Layer 4 of a small transformer language model trained on English Wikipedia (13 layers, counted from 0, width 96).
A neuron adds its activation times its output weights to the MLP's output. To switch it off is to set its activation to zero at one token and run the rest of the model.
A neuron's activation on a vector x is GELU(gate . x) times (in . x), where the dot is the dot product.

Input weights of the MLP neurons that the questions are about. A number n stands for (n - 128) times 0.0058.
n44 gate: 155, 92, 90, 149, 191, 150, 135, 70, 195, 154, 137, 154, 161, 109, 141, 154, 181, 156, 128, 73, 143, 122, 117, 68, 78, 103, 160, 177, 82, 113, 128, 144, 113, 151, 145, 184, 154, 109, 104, 123, 117, 58, 125, 123, 131, 151, 54, 121, 90, 149, 111, 127, 117, 135, 121, 123, 74, 143, 122, 66, 128, 169, 126, 138, 124, 142, 103, 151, 83, 92, 123, 132, 91, 95, 163, 141, 160, 156, 109, 146, 99, 90, 134, 113, 117, 118, 180, 152, 176, 157, 177, 146, 116, 176, 138, 164
n60 gate: 89, 128, 123, 158, 102, 149, 212, 149, 111, 106, 132, 179, 173, 114, 163, 136, 80, 150, 154, 141, 110, 152, 123, 127, 108, 113, 133, 126, 91, 128, 133, 66, 96, 134, 158, 150, 89, 154, 126, 144, 124, 131, 147, 90, 105, 134, 109, 160, 124, 114, 151, 175, 121, 212, 147, 125, 142, 125, 102, 83, 171, 108, 124, 123, 92, 127, 118, 105, 167, 143, 168, 162, 98, 156, 157, 117, 100, 139, 157, 158, 161, 119, 166, 146, 90, 193, 112, 156, 126, 97, 125, 97, 154, 84, 93, 135
n72 gate: 129, 93, 137, 176, 97, 144, 127, 96, 96, 124, 108, 115, 162, 79, 123, 124, 75, 132, 63, 173, 95, 138, 147, 100, 135, 140, 131, 119, 111, 96, 136, 151, 84, 127, 150, 105, 181, 148, 142, 125, 156, 155, 121, 120, 92, 118, 141, 113, 123, 116, 97, 104, 99, 103, 141, 126, 30, 218, 115, 102, 123, 141, 95, 142, 178, 91, 116, 106, 145, 103, 132, 166, 139, 144, 151, 122, 113, 159, 132, 163, 151, 125, 106, 165, 139, 152, 114, 149, 89, 148, 110, 17, 138, 105, 88, 137
n73 gate: 108, 64, 122, 128, 80, 48, 96, 120, 121, 160, 121, 153, 120, 168, 119, 100, 107, 114, 144, 160, 132, 191, 130, 122, 165, 133, 99, 114, 132, 132, 134, 108, 143, 114, 183, 131, 76, 143, 123, 141, 149, 157, 137, 113, 96, 154, 95, 116, 132, 98, 163, 49, 147, 152, 210, 112, 90, 93, 98, 163, 143, 110, 95, 106, 125, 136, 136, 164, 128, 100, 146, 84, 123, 96, 108, 157, 93, 122, 166, 134, 154, 137, 102, 129, 103, 180, 121, 56, 186, 149, 113, 102, 131, 149, 150, 148
n113 gate: 138, 81, 124, 144, 136, 64, 96, 171, 101, 93, 101, 140, 112, 110, 113, 176, 104, 141, 135, 161, 117, 144, 71, 128, 96, 108, 137, 98, 120, 122, 117, 125, 129, 144, 156, 104, 103, 160, 114, 132, 207, 138, 153, 154, 179, 92, 164, 154, 98, 139, 113, 189, 205, 115, 182, 146, 140, 144, 162, 177, 147, 127, 115, 94, 130, 137, 149, 132, 147, 108, 132, 113, 103, 128, 123, 147, 132, 140, 114, 147, 124, 167, 159, 71, 141, 115, 56, 127, 74, 138, 128, 97, 170, 100, 158, 180
n137 gate: 131, 97, 125, 106, 136, 127, 197, 97, 172, 150, 136, 74, 141, 103, 112, 162, 144, 113, 151, 134, 85, 117, 153, 103, 169, 153, 141, 108, 97, 112, 96, 112, 48, 113, 134, 211, 150, 138, 7, 110, 95, 191, 99, 100, 76, 108, 82, 116, 135, 113, 182, 140, 182, 82, 174, 119, 105, 120, 141, 129, 130, 145, 79, 108, 123, 148, 85, 146, 149, 111, 91, 137, 94, 90, 161, 132, 121, 125, 118, 129, 103, 71, 126, 130, 104, 140, 94, 112, 100, 127, 65, 144, 160, 127, 61, 115
n176 gate: 127, 121, 123, 156, 94, 154, 129, 103, 150, 154, 122, 107, 116, 116, 132, 138, 127, 109, 174, 121, 133, 160, 130, 119, 96, 38, 107, 93, 137, 163, 142, 176, 79, 146, 167, 106, 122, 117, 138, 70, 171, 96, 142, 200, 186, 104, 145, 147, 141, 131, 135, 117, 147, 105, 82, 158, 77, 64, 98, 55, 149, 135, 163, 135, 68, 152, 140, 109, 121, 210, 97, 131, 119, 107, 106, 89, 106, 112, 75, 116, 83, 173, 93, 118, 132, 191, 131, 128, 112, 153, 158, 124, 125, 199, 144, 188
n44 in: 130, 150, 44, 76, 160, 142, 146, 96, 144, 127, 151, 75, 159, 147, 133, 123, 130, 101, 166, 67, 152, 133, 123, 121, 151, 138, 112, 104, 132, 133, 112, 139, 103, 133, 56, 132, 117, 89, 84, 123, 159, 180, 124, 165, 167, 208, 124, 131, 106, 139, 77, 154, 146, 186, 148, 100, 108, 139, 134, 134, 131, 186, 114, 138, 158, 64, 86, 99, 103, 133, 155, 127, 127, 158, 78, 112, 92, 81, 53, 128, 149, 128, 134, 128, 99, 150, 167, 140, 91, 150, 156, 103, 125, 105, 141, 77
n60 in: 142, 179, 133, 160, 129, 121, 139, 94, 122, 139, 131, 144, 122, 146, 85, 114, 146, 169, 128, 117, 67, 124, 114, 62, 126, 113, 119, 108, 80, 128, 110, 122, 107, 162, 144, 100, 177, 121, 106, 113, 70, 69, 155, 104, 133, 143, 125, 149, 96, 105, 154, 168, 81, 97, 143, 111, 177, 103, 156, 138, 140, 162, 131, 203, 102, 139, 147, 163, 143, 192, 105, 159, 146, 114, 124, 128, 107, 156, 155, 122, 166, 170, 106, 155, 150, 94, 151, 161, 112, 62, 130, 150, 166, 145, 73, 108
n72 in: 97, 114, 125, 211, 126, 137, 104, 195, 116, 102, 87, 125, 99, 132, 122, 133, 130, 147, 141, 91, 139, 123, 156, 167, 95, 167, 157, 137, 123, 135, 131, 77, 151, 165, 147, 77, 125, 181, 135, 171, 99, 148, 120, 92, 106, 145, 161, 148, 119, 91, 85, 151, 139, 105, 127, 73, 131, 79, 159, 78, 125, 150, 177, 156, 82, 124, 124, 106, 125, 142, 161, 52, 69, 112, 137, 156, 105, 150, 94, 149, 83, 133, 82, 77, 166, 111, 139, 127, 119, 152, 155, 187, 191, 137, 40, 131
n73 in: 95, 127, 171, 132, 93, 135, 121, 130, 59, 97, 82, 173, 137, 131, 199, 131, 91, 164, 172, 171, 137, 187, 128, 147, 96, 130, 110, 167, 127, 123, 116, 109, 160, 129, 157, 94, 131, 171, 164, 117, 81, 98, 130, 71, 97, 99, 80, 142, 87, 127, 162, 113, 101, 124, 140, 106, 130, 89, 155, 126, 155, 100, 154, 103, 122, 151, 115, 107, 146, 124, 90, 172, 109, 121, 163, 109, 148, 90, 141, 106, 115, 165, 163, 126, 117, 87, 177, 149, 122, 122, 158, 115, 126, 174, 50, 111
n113 in: 79, 83, 161, 108, 114, 134, 178, 179, 82, 83, 112, 141, 140, 137, 132, 131, 108, 87, 124, 106, 87, 124, 144, 160, 99, 141, 161, 127, 134, 115, 141, 148, 164, 117, 71, 164, 115, 108, 62, 159, 105, 90, 116, 103, 100, 127, 147, 159, 175, 104, 167, 121, 133, 138, 100, 76, 145, 80, 110, 81, 121, 155, 185, 186, 104, 163, 106, 184, 137, 130, 160, 90, 124, 170, 96, 183, 75, 151, 133, 86, 113, 117, 110, 135, 174, 110, 140, 125, 155, 101, 89, 165, 87, 110, 124, 138
n137 in: 173, 93, 174, 144, 127, 107, 122, 131, 116, 129, 119, 182, 135, 87, 176, 85, 189, 126, 70, 176, 113, 132, 149, 84, 103, 136, 159, 101, 138, 130, 123, 80, 125, 153, 113, 137, 139, 109, 109, 73, 135, 190, 59, 146, 124, 78, 164, 137, 140, 97, 92, 103, 196, 76, 121, 103, 149, 173, 145, 147, 193, 80, 120, 73, 147, 122, 139, 106, 85, 119, 124, 103, 132, 63, 161, 69, 129, 144, 158, 109, 141, 210, 113, 137, 169, 161, 114, 187, 155, 169, 130, 116, 144, 168, 165, 140
n176 in: 132, 120, 114, 115, 94, 77, 97, 128, 128, 102, 105, 121, 122, 96, 93, 127, 91, 125, 163, 83, 135, 144, 150, 86, 139, 135, 155, 24, 134, 164, 82, 96, 174, 111, 105, 84, 161, 136, 112, 145, 175, 103, 92, 134, 135, 115, 132, 170, 105, 145, 163, 119, 199, 158, 167, 137, 85, 74, 139, 123, 178, 91, 176, 120, 139, 131, 161, 140, 143, 171, 129, 77, 182, 124, 108, 117, 124, 118, 121, 124, 114, 63, 117, 134, 91, 103, 170, 147, 153, 138, 93, 135, 117, 174, 147, 188

Output weights of the MLP neurons that the questions are about. A number n stands for (n - 128) times 0.0033.
n44: 138, 160, 151, 191, 110, 160, 87, 176, 118, 154, 99, 142, 86, 170, 155, 89, 162, 143, 82, 126, 104, 139, 171, 109, 91, 63, 98, 113, 202, 109, 138, 88, 96, 211, 138, 129, 145, 106, 158, 177, 126, 68, 94, 140, 111, 75, 125, 149, 182, 145, 177, 110, 119, 106, 129, 105, 114, 146, 112, 135, 87, 129, 115, 89, 93, 210, 163, 177, 143, 172, 106, 146, 127, 111, 171, 115, 153, 177, 197, 125, 117, 90, 146, 84, 77, 58, 84, 119, 152, 116, 139, 136, 120, 110, 161, 165
n60: 91, 133, 125, 102, 76, 183, 38, 122, 173, 113, 125, 135, 86, 105, 142, 172, 112, 113, 120, 167, 166, 161, 132, 159, 169, 167, 146, 169, 205, 103, 129, 162, 167, 128, 76, 192, 132, 72, 91, 100, 182, 152, 113, 157, 113, 84, 135, 99, 140, 164, 107, 90, 138, 148, 142, 116, 83, 83, 137, 73, 108, 133, 73, 92, 127, 135, 114, 119, 101, 47, 178, 68, 122, 141, 134, 167, 135, 93, 168, 115, 100, 97, 161, 147, 103, 152, 102, 102, 136, 178, 141, 91, 133, 107, 87, 150
n72: 144, 142, 139, 107, 58, 212, 40, 72, 134, 86, 139, 119, 75, 172, 169, 164, 64, 121, 164, 134, 127, 80, 67, 104, 160, 96, 91, 120, 132, 175, 81, 115, 166, 105, 111, 127, 156, 131, 137, 100, 152, 114, 194, 147, 150, 141, 150, 141, 143, 211, 114, 139, 133, 131, 142, 97, 199, 113, 172, 132, 165, 94, 131, 102, 177, 187, 93, 101, 105, 95, 151, 183, 186, 147, 107, 115, 163, 117, 144, 143, 115, 198, 189, 99, 163, 185, 117, 181, 193, 111, 90, 98, 94, 124, 148, 142
n73: 104, 154, 111, 109, 178, 177, 140, 130, 120, 163, 155, 117, 135, 115, 115, 110, 135, 94, 89, 63, 125, 45, 181, 90, 67, 140, 145, 110, 128, 125, 119, 177, 92, 126, 109, 109, 157, 135, 97, 168, 161, 146, 146, 153, 115, 134, 145, 119, 176, 132, 113, 161, 122, 86, 16, 125, 121, 162, 132, 133, 66, 132, 98, 198, 116, 122, 74, 123, 176, 117, 113, 73, 135, 111, 182, 152, 105, 133, 157, 120, 98, 127, 81, 119, 150, 72, 116, 139, 108, 96, 139, 118, 159, 116, 140, 196
n113: 192, 80, 112, 174, 142, 152, 53, 90, 184, 162, 163, 138, 143, 85, 114, 123, 126, 174, 129, 118, 106, 92, 61, 113, 93, 106, 68, 151, 145, 146, 108, 39, 180, 184, 169, 116, 147, 145, 182, 113, 180, 140, 131, 141, 170, 133, 141, 77, 97, 125, 89, 145, 116, 127, 162, 136, 139, 171, 134, 134, 132, 117, 124, 105, 112, 106, 124, 90, 88, 88, 165, 171, 150, 150, 132, 101, 128, 71, 130, 110, 168, 166, 130, 39, 85, 131, 62, 88, 74, 100, 155, 94, 88, 70, 160, 116
n137: 120, 136, 33, 144, 142, 151, 158, 166, 181, 154, 172, 62, 123, 150, 58, 105, 76, 134, 92, 124, 136, 117, 133, 137, 148, 104, 109, 127, 162, 139, 139, 248, 137, 153, 98, 131, 143, 129, 157, 106, 107, 109, 110, 192, 109, 129, 133, 209, 117, 196, 125, 98, 34, 119, 151, 146, 166, 121, 103, 120, 111, 143, 136, 134, 148, 70, 108, 180, 114, 164, 201, 171, 169, 173, 130, 185, 129, 133, 131, 113, 113, 111, 73, 154, 109, 150, 193, 116, 114, 151, 155, 99, 160, 155, 126, 221
n176: 156, 119, 163, 130, 130, 132, 139, 136, 126, 133, 167, 149, 124, 166, 137, 142, 125, 140, 137, 134, 156, 133, 119, 130, 35, 91, 91, 176, 174, 119, 114, 95, 65, 154, 132, 167, 139, 127, 133, 75, 114, 80, 136, 157, 139, 105, 172, 140, 179, 152, 156, 119, 134, 75, 50, 139, 89, 181, 69, 106, 179, 207, 151, 175, 57, 127, 101, 134, 118, 134, 117, 168, 128, 137, 109, 149, 143, 166, 161, 86, 83, 169, 128, 87, 140, 205, 96, 151, 115, 117, 98, 123, 127, 153, 168, 143

Each question names a token from some text and the token that comes next. It shows the vector x that enters the MLP there. A number n stands for (n - 128) times 0.03.

Then comes g, the gradient of the next token's log-probability with respect to the MLP's output, scaled to length 1. A neuron's effect is roughly proportional to its activation times (output weights . g). A number n stands for (n - 128) times 0.0035.

"t", then " M"
x: 99, 153, 154, 114, 77, 144, 53, 79, 75, 193, 149, 105, 176, 125, 147, 177, 112, 152, 190, 175, 90, 113, 130, 157, 105, 200, 123, 183, 101, 134, 120, 81, 129, 129, 90, 116, 76, 94, 147, 96, 101, 144, 149, 178, 92, 119, 122, 129, 187, 135, 107, 134, 93, 158, 151, 101, 125, 140, 123, 138, 159, 123, 61, 157, 123, 177, 171, 118, 138, 108, 107, 98, 155, 118, 90, 133, 148, 161, 142, 148, 87, 174, 110, 135, 141, 105, 187, 185, 137, 140, 138, 118, 178, 156, 90, 133
g: 135, 141, 171, 145, 85, 121, 141, 144, 146, 92, 85, 118, 154, 132, 120, 112, 88, 143, 171, 111, 98, 128, 107, 122, 111, 125, 142, 122, 104, 156, 164, 154, 85, 150, 138, 128, 108, 179, 126, 58, 71, 129, 118, 178, 121, 165, 105, 77, 116, 98, 146, 66, 165, 99, 122, 132, 103, 119, 133, 111, 124, 117, 92, 100, 107, 76, 150, 51, 165, 133, 139, 158, 150, 142, 121, 120, 96, 113, 99, 155, 112, 163, 197, 123, 98, 131, 124, 148, 92, 151, 98, 151, 158, 191, 119, 143
Which neuron, switched off, raises the next token's probability most? n73

" ", then "1"
x: 161, 124, 113, 67, 123, 130, 40, 54, 105, 157, 129, 114, 69, 148, 137, 125, 169, 134, 170, 164, 113, 95, 89, 191, 48, 133, 122, 206, 138, 192, 120, 83, 142, 144, 155, 185, 120, 138, 163, 132, 80, 109, 129, 154, 88, 145, 150, 79, 121, 135, 57, 174, 85, 134, 102, 97, 131, 128, 122, 140, 151, 108, 126, 126, 131, 149, 169, 133, 108, 129, 61, 122, 127, 139, 111, 136, 77, 126, 108, 148, 133, 109, 125, 121, 120, 134, 132, 162, 164, 106, 89, 145, 171, 120, 130, 127
g: 141, 142, 88, 167, 126, 108, 153, 113, 162, 123, 103, 88, 136, 147, 150, 142, 88, 93, 203, 119, 153, 126, 66, 111, 102, 114, 109, 135, 60, 132, 84, 149, 133, 121, 147, 119, 81, 134, 98, 175, 97, 131, 185, 98, 87, 126, 155, 112, 117, 141, 133, 63, 110, 140, 144, 127, 143, 104, 134, 177, 109, 159, 135, 67, 125, 154, 135, 127, 91, 173, 110, 144, 160, 107, 164, 145, 112, 81, 118, 125, 157, 130, 126, 104, 149, 130, 116, 133, 119, 141, 128, 120, 159, 144, 138, 31
Switching off which neuron hurts the next token most? n44

"2", then "°"
x: 176, 147, 112, 136, 146, 110, 122, 88, 56, 119, 187, 91, 111, 101, 155, 157, 176, 205, 71, 143, 150, 136, 95, 115, 95, 114, 131, 149, 94, 140, 110, 74, 102, 135, 119, 166, 115, 99, 157, 179, 59, 155, 155, 110, 52, 90, 156, 110, 100, 145, 95, 119, 122, 156, 170, 91, 107, 185, 101, 123, 140, 105, 114, 93, 75, 124, 87, 116, 129, 124, 104, 116, 122, 127, 103, 118, 103, 193, 113, 189, 103, 150, 65, 143, 153, 122, 125, 157, 130, 96, 76, 164, 148, 161, 127, 141
g: 49, 94, 141, 160, 127, 136, 144, 130, 117, 129, 83, 102, 130, 118, 99, 162, 111, 94, 176, 97, 142, 138, 121, 118, 131, 98, 175, 84, 144, 103, 134, 153, 112, 129, 135, 97, 198, 104, 66, 85, 120, 123, 103, 36, 168, 129, 111, 199, 154, 118, 154, 184, 131, 142, 160, 105, 184, 98, 91, 106, 109, 136, 155, 160, 98, 100, 88, 150, 119, 119, 150, 147, 107, 165, 118, 139, 139, 108, 141, 128, 144, 120, 107, 154, 167, 135, 135, 164, 147, 140, 139, 145, 140, 143, 144, 129
Switching off which neuron hurts the next token most? n137

"ollow", then "ing"
x: 137, 106, 130, 116, 80, 142, 84, 111, 77, 167, 125, 97, 151, 176, 105, 105, 140, 155, 181, 153, 132, 128, 119, 164, 94, 159, 129, 160, 148, 101, 174, 102, 111, 133, 107, 137, 108, 162, 116, 146, 110, 78, 187, 149, 106, 76, 174, 153, 104, 168, 174, 188, 122, 174, 136, 52, 109, 113, 168, 224, 137, 161, 74, 161, 104, 151, 163, 131, 73, 110, 122, 120, 110, 108, 104, 118, 104, 146, 144, 176, 98, 147, 137, 117, 69, 100, 157, 149, 175, 111, 145, 166, 191, 154, 153, 130
g: 148, 84, 103, 133, 144, 139, 112, 121, 160, 150, 146, 83, 123, 153, 160, 93, 115, 122, 172, 138, 179, 72, 122, 114, 134, 121, 148, 124, 132, 148, 91, 117, 167, 177, 96, 172, 133, 67, 200, 175, 116, 118, 144, 154, 100, 176, 89, 144, 130, 165, 112, 140, 135, 141, 36, 134, 145, 163, 83, 143, 123, 135, 95, 114, 137, 147, 148, 91, 138, 149, 151, 126, 131, 145, 132, 137, 163, 82, 128, 118, 156, 150, 173, 158, 127, 150, 146, 112, 142, 131, 141, 100, 78, 145, 182, 170
Switching off which neuron hurts the next token most? n73

"ar", then "m"
x: 110, 72, 158, 64, 71, 96, 91, 92, 52, 155, 196, 127, 123, 133, 148, 163, 115, 171, 144, 129, 115, 130, 168, 186, 70, 158, 126, 175, 173, 131, 120, 84, 103, 138, 100, 77, 65, 78, 158, 99, 123, 108, 157, 146, 86, 168, 160, 142, 106, 133, 98, 175, 95, 125, 87, 106, 91, 157, 128, 184, 154, 89, 64, 98, 119, 129, 132, 131, 87, 147, 144, 154, 128, 138, 93, 104, 125, 106, 137, 186, 105, 137, 109, 118, 121, 158, 111, 173, 79, 106, 124, 101, 130, 160, 130, 150
g: 106, 133, 71, 140, 107, 157, 159, 126, 136, 147, 130, 123, 151, 138, 110, 128, 149, 147, 110, 111, 106, 112, 133, 134, 139, 148, 151, 180, 142, 116, 199, 157, 135, 183, 135, 96, 60, 145, 111, 154, 113, 144, 84, 112, 67, 101, 165, 87, 131, 103, 75, 83, 68, 153, 85, 129, 123, 137, 140, 107, 169, 109, 112, 94, 130, 95, 89, 124, 132, 138, 116, 105, 116, 111, 81, 130, 108, 179, 157, 127, 191, 171, 142, 144, 154, 107, 103, 109, 146, 95, 154, 132, 126, 160, 143, 194
Switching off which neuron hurts the next token most? n72

"ide", then ","
x: 109, 111, 161, 83, 94, 137, 93, 98, 133, 90, 168, 111, 123, 116, 136, 101, 181, 93, 103, 103, 109, 130, 143, 181, 64, 144, 131, 131, 125, 170, 152, 86, 106, 169, 104, 173, 100, 144, 140, 169, 182, 119, 53, 117, 95, 157, 83, 99, 74, 163, 154, 150, 106, 143, 124, 77, 147, 174, 152, 166, 156, 101, 79, 130, 81, 160, 165, 94, 113, 118, 144, 117, 116, 122, 161, 171, 126, 165, 151, 180, 124, 107, 134, 119, 107, 76, 161, 197, 140, 68, 136, 119, 166, 141, 59, 119
g: 153, 128, 89, 92, 170, 60, 157, 179, 147, 164, 128, 94, 87, 141, 141, 106, 109, 174, 130, 170, 92, 163, 164, 151, 165, 113, 122, 137, 114, 96, 81, 121, 106, 144, 141, 65, 155, 97, 170, 106, 148, 104, 113, 115, 106, 100, 131, 165, 100, 144, 147, 138, 130, 139, 101, 150, 153, 134, 142, 123, 138, 147, 80, 198, 168, 97, 94, 138, 106, 146, 186, 150, 109, 136, 133, 64, 130, 152, 158, 129, 46, 129, 118, 128, 129, 148, 150, 141, 146, 123, 145, 124, 164, 104, 130, 142
Switching off which neuron hurts the next token most? n137

"an", then "es"
x: 109, 122, 157, 102, 78, 132, 72, 130, 83, 148, 162, 82, 117, 126, 132, 161, 36, 130, 159, 63, 149, 130, 111, 223, 78, 158, 132, 156, 116, 167, 124, 59, 85, 159, 95, 141, 95, 69, 153, 127, 133, 96, 96, 129, 91, 135, 118, 195, 135, 160, 127, 192, 65, 133, 123, 97, 148, 182, 126, 83, 160, 130, 134, 128, 94, 111, 91, 121, 144, 103, 108, 140, 83, 132, 104, 178, 123, 153, 143, 150, 118, 65, 110, 158, 108, 101, 136, 130, 97, 132, 145, 130, 132, 144, 120, 104
g: 107, 143, 83, 101, 113, 117, 116, 125, 100, 132, 112, 140, 191, 87, 140, 119, 127, 64, 153, 95, 211, 130, 111, 131, 120, 159, 173, 160, 98, 120, 142, 111, 112, 123, 118, 153, 80, 121, 76, 111, 155, 111, 165, 232, 142, 184, 126, 102, 142, 150, 120, 105, 116, 133, 107, 142, 78, 103, 129, 104, 146, 112, 117, 180, 123, 129, 111, 116, 143, 122, 154, 129, 184, 110, 58, 134, 152, 136, 123, 84, 120, 101, 129, 128, 135, 87, 122, 141, 122, 119, 149, 142, 100, 137, 128, 178
Which neuron, switched off, raises the next token's probability most? n60

"ed", then " and"
x: 118, 102, 125, 77, 117, 118, 109, 124, 132, 163, 165, 105, 118, 139, 106, 173, 84, 102, 125, 148, 113, 172, 100, 134, 31, 142, 137, 142, 142, 172, 159, 57, 56, 123, 115, 128, 101, 103, 93, 103, 92, 101, 69, 151, 110, 145, 121, 139, 129, 138, 75, 143, 135, 141, 157, 61, 140, 130, 150, 194, 120, 111, 98, 119, 31, 122, 145, 110, 129, 89, 114, 130, 115, 60, 107, 150, 141, 178, 126, 139, 112, 77, 121, 129, 125, 131, 141, 181, 174, 156, 138, 121, 171, 190, 133, 143
g: 136, 160, 140, 131, 150, 127, 143, 174, 92, 128, 164, 144, 152, 121, 151, 147, 81, 123, 160, 133, 93, 130, 150, 159, 119, 103, 79, 132, 158, 92, 173, 145, 108, 141, 141, 159, 121, 104, 124, 124, 139, 104, 52, 160, 91, 133, 151, 174, 143, 106, 161, 127, 142, 109, 126, 144, 88, 142, 160, 107, 161, 121, 101, 77, 144, 124, 128, 157, 153, 114, 112, 124, 134, 143, 187, 149, 198, 147, 105, 108, 64, 137, 103, 140, 147, 101, 118, 153, 136, 40, 114, 104, 91, 198, 94, 122
Switching off which neuron hurts the next token most? n137

"a", then " d"
x: 104, 127, 173, 125, 114, 113, 101, 136, 67, 123, 160, 81, 74, 151, 147, 158, 56, 159, 179, 152, 123, 110, 123, 158, 73, 152, 141, 126, 136, 143, 126, 56, 82, 143, 109, 165, 77, 75, 187, 86, 125, 128, 76, 169, 95, 118, 80, 122, 158, 131, 108, 170, 88, 152, 157, 93, 125, 147, 148, 78, 141, 60, 83, 157, 89, 158, 91, 96, 125, 139, 119, 132, 82, 138, 134, 168, 119, 155, 119, 155, 128, 63, 101, 153, 130, 160, 119, 168, 141, 97, 139, 66, 157, 146, 109, 104
g: 153, 114, 109, 108, 91, 128, 126, 137, 128, 175, 127, 135, 69, 145, 171, 112, 173, 139, 100, 143, 150, 112, 95, 154, 136, 113, 125, 150, 99, 176, 171, 112, 127, 160, 118, 113, 128, 137, 128, 164, 185, 102, 113, 149, 140, 142, 132, 120, 141, 112, 83, 144, 69, 128, 123, 155, 149, 107, 131, 150, 147, 150, 170, 145, 142, 101, 96, 150, 160, 166, 147, 131, 119, 90, 116, 181, 160, 137, 134, 130, 199, 182, 43, 119, 177, 185, 148, 147, 71, 86, 126, 130, 105, 115, 155, 159
Switching off which neuron hurts the next token most? n60

"un", then "k"
x: 99, 91, 143, 127, 112, 99, 140, 102, 73, 131, 133, 110, 114, 207, 144, 136, 181, 186, 140, 128, 122, 151, 98, 173, 56, 185, 96, 167, 103, 132, 160, 69, 101, 148, 157, 99, 122, 89, 109, 121, 100, 109, 92, 133, 93, 115, 119, 88, 124, 133, 131, 203, 98, 175, 95, 113, 104, 192, 171, 86, 162, 86, 92, 67, 117, 185, 117, 122, 104, 120, 146, 164, 135, 111, 53, 146, 127, 138, 169, 129, 96, 124, 125, 130, 94, 102, 157, 182, 122, 132, 119, 131, 101, 149, 91, 159
g: 108, 148, 175, 112, 63, 156, 105, 158, 119, 105, 72, 60, 131, 147, 84, 177, 135, 149, 86, 169, 141, 153, 148, 147, 109, 134, 101, 161, 89, 143, 125, 82, 114, 148, 86, 182, 145, 123, 138, 123, 177, 122, 162, 100, 162, 158, 123, 109, 95, 124, 98, 146, 100, 104, 153, 134, 130, 73, 124, 119, 145, 114, 132, 123, 127, 108, 132, 112, 158, 123, 121, 184, 118, 122, 185, 122, 133, 144, 151, 127, 90, 169, 167, 136, 104, 65, 123, 104, 62, 124, 149, 130, 142, 121, 105, 80
Switching off which neuron hurts the next token most? n60

"ard", then "n"
x: 133, 105, 147, 68, 44, 73, 100, 49, 72, 165, 104, 98, 142, 109, 139, 170, 152, 83, 164, 66, 104, 129, 124, 176, 77, 149, 133, 130, 193, 173, 144, 125, 102, 150, 118, 69, 114, 95, 118, 125, 154, 118, 143, 139, 59, 129, 98, 133, 93, 193, 87, 141, 84, 179, 101, 121, 135, 177, 157, 132, 132, 139, 88, 115, 63, 129, 196, 140, 117, 117, 134, 128, 111, 161, 137, 127, 109, 113, 135, 164, 107, 117, 104, 110, 80, 100, 152, 172, 126, 124, 119, 109, 172, 128, 114, 156
g: 119, 129, 105, 147, 127, 165, 128, 142, 136, 189, 170, 154, 149, 141, 137, 170, 104, 196, 95, 125, 83, 130, 150, 120, 170, 102, 58, 132, 73, 142, 124, 144, 131, 118, 102, 108, 57, 92, 148, 88, 62, 148, 95, 71, 117, 127, 157, 153, 130, 115, 146, 130, 156, 131, 76, 159, 118, 171, 120, 129, 125, 155, 123, 102, 110, 153, 156, 127, 102, 118, 113, 86, 129, 127, 71, 132, 131, 122, 128, 183, 126, 190, 140, 150, 86, 122, 127, 128, 128, 124, 157, 93, 124, 82, 101, 139
Switching off which neuron hurts the next token most? n176

"th", then " cent"
x: 122, 128, 136, 104, 116, 84, 53, 110, 66, 170, 146, 102, 129, 114, 88, 178, 161, 145, 165, 56, 115, 108, 135, 165, 96, 141, 112, 175, 148, 153, 106, 118, 63, 165, 118, 120, 106, 126, 179, 119, 133, 168, 95, 158, 55, 114, 152, 127, 102, 99, 133, 184, 65, 89, 120, 103, 115, 223, 98, 183, 127, 122, 71, 79, 56, 155, 151, 98, 115, 160, 99, 77, 120, 169, 132, 117, 144, 138, 163, 142, 120, 130, 117, 139, 138, 140, 146, 188, 147, 126, 138, 111, 143, 165, 148, 145
g: 147, 167, 126, 175, 131, 77, 110, 185, 137, 164, 107, 174, 162, 173, 151, 115, 151, 142, 105, 139, 189, 172, 118, 109, 122, 123, 197, 135, 134, 131, 167, 131, 156, 133, 161, 192, 123, 113, 171, 133, 121, 146, 86, 138, 129, 127, 111, 117, 101, 88, 180, 104, 121, 106, 186, 161, 150, 144, 133, 156, 101, 119, 159, 96, 133, 163, 138, 156, 100, 139, 57, 116, 125, 78, 103, 176, 107, 86, 127, 122, 134, 143, 129, 106, 151, 138, 131, 125, 97, 98, 161, 168, 121, 98, 114, 152
Which neuron, switched off, raises the next token's probability most? n72

" W", then "est"
x: 151, 110, 179, 83, 97, 125, 74, 58, 76, 129, 129, 123, 131, 156, 165, 198, 80, 128, 173, 128, 112, 89, 47, 117, 89, 100, 94, 156, 133, 190, 127, 91, 99, 158, 129, 151, 100, 107, 170, 117, 125, 107, 133, 151, 108, 142, 141, 110, 147, 167, 145, 137, 104, 95, 84, 90, 68, 183, 187, 196, 151, 129, 105, 159, 88, 141, 179, 138, 121, 120, 75, 168, 176, 148, 147, 131, 104, 135, 81, 151, 139, 119, 133, 155, 146, 110, 150, 122, 169, 146, 116, 88, 144, 100, 139, 170
g: 164, 138, 142, 151, 228, 74, 131, 123, 113, 96, 161, 126, 185, 119, 78, 157, 137, 100, 132, 109, 120, 181, 118, 110, 102, 179, 210, 148, 135, 140, 113, 132, 161, 129, 109, 151, 154, 139, 118, 130, 107, 112, 116, 128, 156, 150, 105, 135, 171, 169, 95, 45, 102, 84, 96, 152, 136, 131, 150, 144, 145, 124, 134, 113, 142, 129, 164, 112, 124, 83, 127, 110, 141, 168, 85, 152, 130, 135, 136, 124, 87, 166, 114, 154, 147, 159, 166, 139, 140, 120, 172, 121, 128, 164, 114, 105
Switching off which neuron hurts the next token most? n72